Layer 10 of a small transformer language model trained on English Wikipedia (14 layers, counted from 0, width 64).
A neuron's activation on a vector x is SiLU(gate . x) times (in . x), where the dot is the dot product.
The model reads these tokens: "y" " b" "et" "w" "e" "en" " " "20" "0" "3" " and" " " "20" "0" "8" "," " and" " re" "le" "as" "ed" " the"

The vector x that enters this layer's MLP at each token. A number n stands for (n - 500) times 0.0051.
0 "y": 576 683 417 549 528 436 476 281 407 627 494 287 494 650 405 543 599 639 610 206 339 490 699 434 359 655 303 628 507 568 351 712 725 584 520 674 548 764 235 218 568 404 236 126 443 247 763 421 448 409 467 707 397 606 413 540 399 650 650 686 327 555 335 732
1 " b": 481 565 267 450 437 443 653 431 379 674 268 363 434 777 438 473 659 547 527 229 486 710 677 476 499 874 373 419 813 671 355 790 778 610 413 548 372 611 337 348 530 458 302 363 325 358 855 455 577 376 399 688 596 561 427 460 381 406 616 671 264 514 289 796
2 "et": 423 493 226 417 586 274 675 731 269 603 564 497 508 738 427 824 333 665 522 194 634 808 660 246 481 836 391 526 538 620 295 582 580 604 597 652 284 612 509 494 759 566 481 429 350 377 612 517 754 455 402 653 511 416 646 442 574 634 644 388 457 797 514 740
3 "w": 480 527 456 516 424 449 447 388 310 475 418 349 420 645 402 534 703 522 348 329 678 475 794 417 542 514 302 309 477 571 465 614 692 924 624 310 325 472 338 456 889 709 161 177 493 278 854 498 517 526 299 639 201 541 558 551 541 634 359 767 549 620 455 454
4 "e": 490 436 544 550 461 543 390 762 310 721 431 282 861 546 469 614 703 443 277 469 559 593 519 324 523 477 213 261 699 388 437 613 696 788 402 590 498 466 331 644 770 450 173 131 567 268 476 509 379 528 287 688 385 471 523 733 632 568 732 725 642 539 472 552
5 "en": 675 636 407 526 518 574 437 455 361 733 402 358 577 491 292 610 536 659 553 215 501 547 587 340 251 545 174 544 523 462 180 381 685 732 491 576 625 532 375 361 763 466 286 76 514 326 509 378 652 344 406 782 250 638 511 324 376 570 535 617 458 542 514 732
6 " ": 577 408 164 355 726 238 365 231 500 679 355 450 491 896 529 442 507 494 566 567 650 588 612 506 474 622 351 430 506 838 304 613 747 690 227 582 716 694 440 185 819 355 346 400 448 467 492 354 713 484 286 577 569 582 393 593 566 573 595 693 453 600 375 619
7 "20": 458 499 233 353 718 301 689 248 580 616 366 381 580 626 493 582 638 606 661 475 505 478 708 430 450 617 258 700 362 499 270 300 711 731 402 612 539 508 422 171 761 206 331 232 602 392 582 520 578 487 331 564 638 609 432 291 546 501 466 681 611 817 322 732
8 "0": 673 473 557 481 583 254 499 271 553 537 243 428 634 771 693 510 654 743 433 555 490 605 437 484 699 533 317 548 624 401 292 445 728 462 534 554 673 480 535 24 720 308 199 370 557 568 468 318 467 641 334 287 599 662 494 512 561 463 357 552 704 876 306 691
9 "3": 692 468 493 507 608 329 522 368 467 520 354 498 630 583 755 461 638 509 670 376 544 584 575 596 695 486 252 497 297 496 216 533 687 641 306 548 558 369 529 152 709 425 243 226 649 515 451 472 423 449 456 293 583 638 641 531 379 479 341 671 430 894 300 956
10 " and": 545 545 625 509 680 552 523 499 391 583 417 536 459 701 582 525 575 576 607 395 286 733 572 357 765 748 321 483 612 457 334 374 722 396 108 355 720 341 495 214 621 705 106 259 578 477 396 280 567 499 277 641 498 536 449 312 583 527 448 689 208 510 256 843
11 " ": 427 457 150 307 698 302 404 411 407 645 549 643 506 838 583 446 511 516 620 525 515 521 543 404 482 670 423 528 609 817 388 649 817 743 254 549 608 747 510 88 726 419 214 341 499 601 544 424 672 478 252 500 622 481 455 585 598 463 605 834 471 548 352 708
12 "20": 420 512 211 356 704 334 719 314 550 576 417 456 554 637 589 548 638 589 654 479 498 391 662 407 340 594 284 773 410 457 270 258 709 777 444 645 480 593 503 175 691 263 259 176 513 404 555 507 676 426 318 558 680 537 426 292 566 369 473 733 640 734 381 686
13 "0": 630 508 574 520 634 286 541 293 556 543 263 524 678 791 762 542 597 763 373 574 494 528 381 515 672 477 350 571 693 366 352 446 672 429 580 561 689 530 606 51 662 320 214 423 536 569 510 201 475 615 346 241 625 659 457 566 644 357 277 541 761 799 433 590
14 "8": 715 470 558 574 543 319 559 455 637 493 423 708 545 510 659 502 722 567 577 333 477 457 531 535 658 514 313 518 333 461 269 527 666 604 398 468 497 509 639 163 813 458 233 171 579 419 315 412 277 353 411 335 538 643 717 593 402 382 302 708 359 871 456 927
15 ",": 533 678 501 528 606 400 394 361 335 642 510 395 447 658 512 518 582 554 599 325 312 705 666 335 430 641 243 564 587 521 286 522 720 577 352 536 574 681 386 120 669 588 85 125 524 347 643 449 450 301 398 631 479 712 485 489 474 669 461 778 254 536 337 761
16 " and": 498 555 508 481 571 439 392 538 387 604 578 384 562 783 548 583 596 671 548 419 309 605 546 285 573 822 393 434 631 543 363 473 714 433 104 306 661 347 469 383 629 748 170 183 571 421 472 297 510 406 477 722 497 511 533 321 746 498 428 656 122 552 351 914
17 " re": 394 455 209 523 459 305 337 504 414 652 232 546 515 617 254 518 626 670 548 315 346 569 733 247 402 689 427 250 650 714 369 691 514 378 414 405 600 455 340 378 628 487 326 310 230 430 722 151 871 397 368 698 574 495 497 463 586 448 749 605 567 483 357 652
18 "le": 548 509 362 611 231 428 580 559 467 602 255 567 656 438 307 737 607 587 387 357 579 896 448 319 883 659 410 285 783 717 561 583 534 384 658 466 664 484 594 336 408 248 396 461 376 430 656 47 453 277 285 695 703 625 608 651 610 652 577 629 605 579 334 461
19 "as": 582 775 322 667 342 198 430 611 514 536 626 770 468 527 53 468 576 655 693 234 851 639 716 259 626 491 342 424 494 607 507 450 652 610 430 562 515 669 510 536 536 430 270 277 490 500 252 395 499 527 536 597 396 549 581 691 534 648 423 513 627 661 362 897
20 "ed": 592 592 648 514 346 240 398 490 317 644 393 571 474 599 268 419 658 627 565 230 681 551 724 496 599 684 330 365 626 449 339 295 746 645 400 417 529 652 333 169 845 471 315 216 427 587 410 409 509 459 453 692 506 547 503 192 571 400 655 791 306 630 330 730
21 " the": 599 687 383 567 542 397 482 345 398 613 447 256 495 605 398 535 565 662 583 166 349 554 682 425 451 689 249 717 464 545 329 654 708 500 499 694 602 692 270 323 554 461 221 46 461 360 745 411 468 391 426 709 387 663 492 532 451 684 711 645 290 510 395 680

Each question shows the input weights of one neuron of the MLP. A number n stands for (n - 500) times 0.0016.

n18 gate: 432 627 493 395 618 708 408 714 485 555 502 397 614 518 424 416 603 369 363 601 438 475 608 588 389 285 533 613 575 570 344 568 445 483 451 434 397 568 345 433 481 607 488 531 739 622 665 578 568 433 449 516 357 533 608 669 524 518 256 505 491 386 498 497
n18 in: 586 610 642 434 389 488 690 442 309 349 558 479 384 472 368 296 545 298 503 456 478 437 536 364 513 379 335 607 474 663 414 297 523 461 389 339 506 603 307 462 405 612 558 674 584 457 561 466 498 674 553 477 600 585 530 644 445 570 431 479 639 509 351 538
On which token does it fire most? 3 "w"

n55 gate: 275 444 415 309 453 593 325 402 570 705 645 593 538 459 360 532 603 543 600 607 465 492 353 464 528 597 592 497 574 574 542 626 524 261 545 544 335 604 521 676 472 447 361 356 419 563 361 491 616 505 298 430 504 504 635 459 634 583 338 442 441 443 273 391
n55 in: 438 334 687 324 558 329 358 344 599 578 343 508 578 598 394 404 442 496 404 535 530 772 534 415 527 511 431 481 522 500 582 496 347 409 407 315 594 435 338 503 646 432 651 659 372 455 684 348 678 554 344 277 551 308 603 637 450 564 491 650 543 514 551 446
On which token does it fire most? 17 " re"

n171 gate: 620 329 532 545 333 676 429 581 553 640 234 447 543 291 364 532 389 568 250 388 521 333 190 461 495 568 642 726 456 642 176 476 354 374 428 534 401 503 187 749 294 528 564 464 345 443 579 564 481 567 332 621 481 684 317 647 319 578 581 379 491 175 294 521
n171 in: 575 314 493 565 392 427 492 663 539 451 529 251 686 608 473 588 620 485 575 589 524 452 542 524 586 515 383 778 450 608 441 379 623 536 618 568 691 505 455 741 554 637 516 597 475 358 529 528 301 649 191 558 539 598 771 533 431 485 606 516 403 458 423 485
On which two tokens does it fire most, strongest first? 21 " the", 4 "e"

n90 gate: 446 676 340 466 455 733 571 389 420 523 601 355 505 328 412 527 566 270 266 595 642 480 462 491 528 413 440 438 415 299 241 391 519 391 327 321 429 616 557 542 344 228 518 351 285 698 677 533 400 423 443 617 393 512 441 344 489 747 431 177 610 311 458 288
n90 in: 342 497 494 315 483 818 643 490 632 414 236 431 486 474 344 554 527 597 524 508 331 619 253 359 450 509 488 379 562 284 612 552 420 404 462 426 551 687 566 524 498 587 356 456 644 614 596 486 515 414 579 665 437 595 482 264 549 602 528 333 675 384 518 563
On which token does it fire most? 6 " "

n89 gate: 457 456 562 394 387 467 427 576 515 463 412 723 497 483 537 682 563 389 807 630 405 745 493 565 592 626 581 482 503 409 563 622 474 562 390 273 567 591 498 585 421 428 427 654 498 382 289 716 388 625 428 453 443 570 673 382 518 640 362 236 443 449 478 570
n89 in: 583 430 382 372 458 591 449 597 567 376 508 461 451 454 392 641 357 538 581 434 378 392 481 638 512 483 174 630 510 531 586 637 469 440 428 647 629 455 483 555 443 607 449 582 372 673 519 317 416 616 420 576 556 515 503 569 125 530 417 449 703 462 471 618
On which two tokens does it fire most, strongest first? 20 "ed", 3 "w"

n81 gate: 557 607 268 342 460 626 487 362 282 515 583 421 493 470 473 397 577 572 536 423 431 480 663 439 440 573 597 436 476 416 368 548 380 451 512 549 318 322 536 567 441 490 460 476 566 452 740 746 455 307 509 203 455 236 512 634 358 546 600 456 383 457 449 595
n81 in: 543 525 435 554 496 454 417 720 329 438 432 570 604 672 555 484 245 784 550 569 506 530 632 474 378 522 600 484 614 344 464 621 301 523 575 351 437 398 572 501 528 527 497 491 354 526 521 439 223 500 543 402 745 350 392 477 405 531 417 588 337 518 363 436
On which token does it fire most? 1 " b"

n187 gate: 598 403 547 266 545 570 368 439 688 538 382 502 543 452 426 624 513 550 507 670 628 467 526 438 546 608 543 597 558 444 351 643 565 504 648 587 477 371 296 470 403 613 617 476 612 592 520 594 556 604 455 558 483 562 529 418 346 626 521 415 437 573 377 461
n187 in: 704 448 385 560 406 537 662 286 567 539 504 569 365 740 354 568 488 198 607 552 580 505 327 383 536 426 397 649 667 91 566 446 462 372 415 380 430 371 553 362 388 531 480 362 420 576 597 494 571 589 540 447 456 341 459 587 641 463 501 608 436 618 688 618
On which token does it fire most? 8 "0"

n149 gate: 579 378 493 359 439 460 669 414 629 577 532 388 527 618 419 556 464 608 510 692 385 602 596 566 506 621 519 565 548 524 570 586 327 414 521 523 288 505 397 270 434 368 693 461 540 540 527 505 616 425 629 599 445 289 568 434 408 540 626 362 498 632 815 570
n149 in: 342 449 514 590 524 578 564 442 415 462 445 300 539 485 525 581 414 619 545 522 421 319 354 510 395 554 522 535 425 377 391 462 678 711 576 285 406 445 574 688 643 591 216 557 444 467 478 717 332 532 563 568 566 639 603 473 538 646 591 531 445 590 330 419
On which three tokens does it fire most, strongest first? 2 "et", 7 "20", 19 "as"

n7 gate: 381 708 476 396 328 786 520 274 471 708 553 346 522 466 306 746 564 406 702 556 459 361 486 601 413 525 671 531 544 621 341 348 561 341 569 591 425 306 454 466 491 416 458 412 354 559 492 328 505 737 297 432 549 443 259 496 433 534 550 375 537 424 606 461
n7 in: 370 396 515 515 591 375 498 467 386 544 565 379 400 382 500 571 349 595 534 310 371 622 450 535 486 492 500 709 409 473 309 238 292 685 491 681 344 545 584 507 478 503 510 546 380 420 672 546 733 501 640 414 398 547 575 325 424 529 522 422 510 391 429 456
On which two tokens does it fire most, strongest first? 5 "en", 12 "20"

n58 gate: 485 333 808 597 414 418 369 459 758 443 528 516 513 515 541 406 464 681 461 748 478 517 521 525 529 594 354 525 503 248 562 374 506 413 628 476 537 490 549 616 643 605 435 273 694 388 541 648 380 444 546 619 583 505 618 516 592 529 395 508 650 545 569 709
n58 in: 630 435 387 475 592 444 509 353 676 550 554 425 448 607 584 382 646 565 358 358 575 496 558 690 584 627 685 572 446 733 520 464 487 574 588 379 558 522 523 494 175 525 382 358 609 620 515 488 622 402 311 626 485 454 428 553 427 571 701 329 335 428 508 450
On which two tokens does it fire most, strongest first? 16 " and", 10 " and"

n76 gate: 431 595 543 238 508 438 483 562 331 469 509 402 392 533 417 697 446 700 478 464 458 637 625 580 577 843 744 306 555 650 600 414 326 522 652 589 391 584 436 418 528 500 557 701 382 650 505 476 515 544 388 413 554 494 657 556 383 379 549 632 505 532 625 411
n76 in: 341 749 421 259 503 590 416 650 374 691 507 533 294 325 465 466 560 524 518 436 363 321 487 497 524 699 84 638 473 488 549 418 442 342 567 452 334 581 364 405 344 441 585 391 381 449 521 583 285 592 474 584 362 519 441 515 404 483 456 569 552 310 583 474
On which token does it fire most? 1 " b"

n52 gate: 398 332 418 261 413 467 510 407 334 359 647 560 475 420 523 473 411 484 603 439 538 444 633 473 590 605 578 523 385 347 364 456 480 517 699 436 693 477 406 326 551 472 548 530 375 604 748 504 567 588 476 571 619 439 625 627 537 446 461 666 696 281 779 579
n52 in: 490 452 459 471 463 587 527 608 590 597 701 514 502 424 692 410 309 522 546 516 361 359 603 616 640 550 275 610 645 358 459 534 613 499 596 553 637 653 514 517 784 699 396 489 488 394 269 448 520 586 242 404 433 561 845 593 524 458 584 414 604 263 679 613
On which token does it fire most, and how strongly? 11 " ", at about 1

n77 gate: 412 438 492 555 463 479 558 516 668 470 565 464 503 426 389 438 684 575 536 585 525 460 480 226 544 521 258 560 289 520 624 564 335 342 776 564 542 554 419 548 582 386 483 549 484 496 509 572 564 641 621 399 588 422 435 451 506 781 577 365 501 650 395 473
n77 in: 452 443 448 548 624 463 742 694 501 507 483 414 545 479 524 651 435 316 703 525 405 342 274 541 516 595 550 582 620 493 406 512 472 387 372 536 729 529 451 514 466 327 587 532 458 594 583 531 498 402 363 385 641 438 464 545 424 531 643 813 384 731 454 667
On which token does it fire most? 7 "20"

n170 gate: 367 542 510 645 583 692 392 530 615 461 552 484 432 374 635 500 473 608 483 474 355 508 559 461 499 687 487 665 686 568 412 575 480 566 590 666 509 809 425 405 453 592 355 536 527 613 512 572 293 428 494 304 435 466 467 497 329 616 612 571 484 372 436 599
n170 in: 612 622 491 667 431 534 371 426 626 493 698 218 273 538 492 499 375 479 358 652 480 433 466 528 489 627 530 565 727 613 325 531 503 571 588 562 645 522 481 546 426 537 431 483 407 433 595 638 308 286 723 522 347 543 293 504 486 392 522 569 426 513 582 198
On which token does it fire most? 0 "y"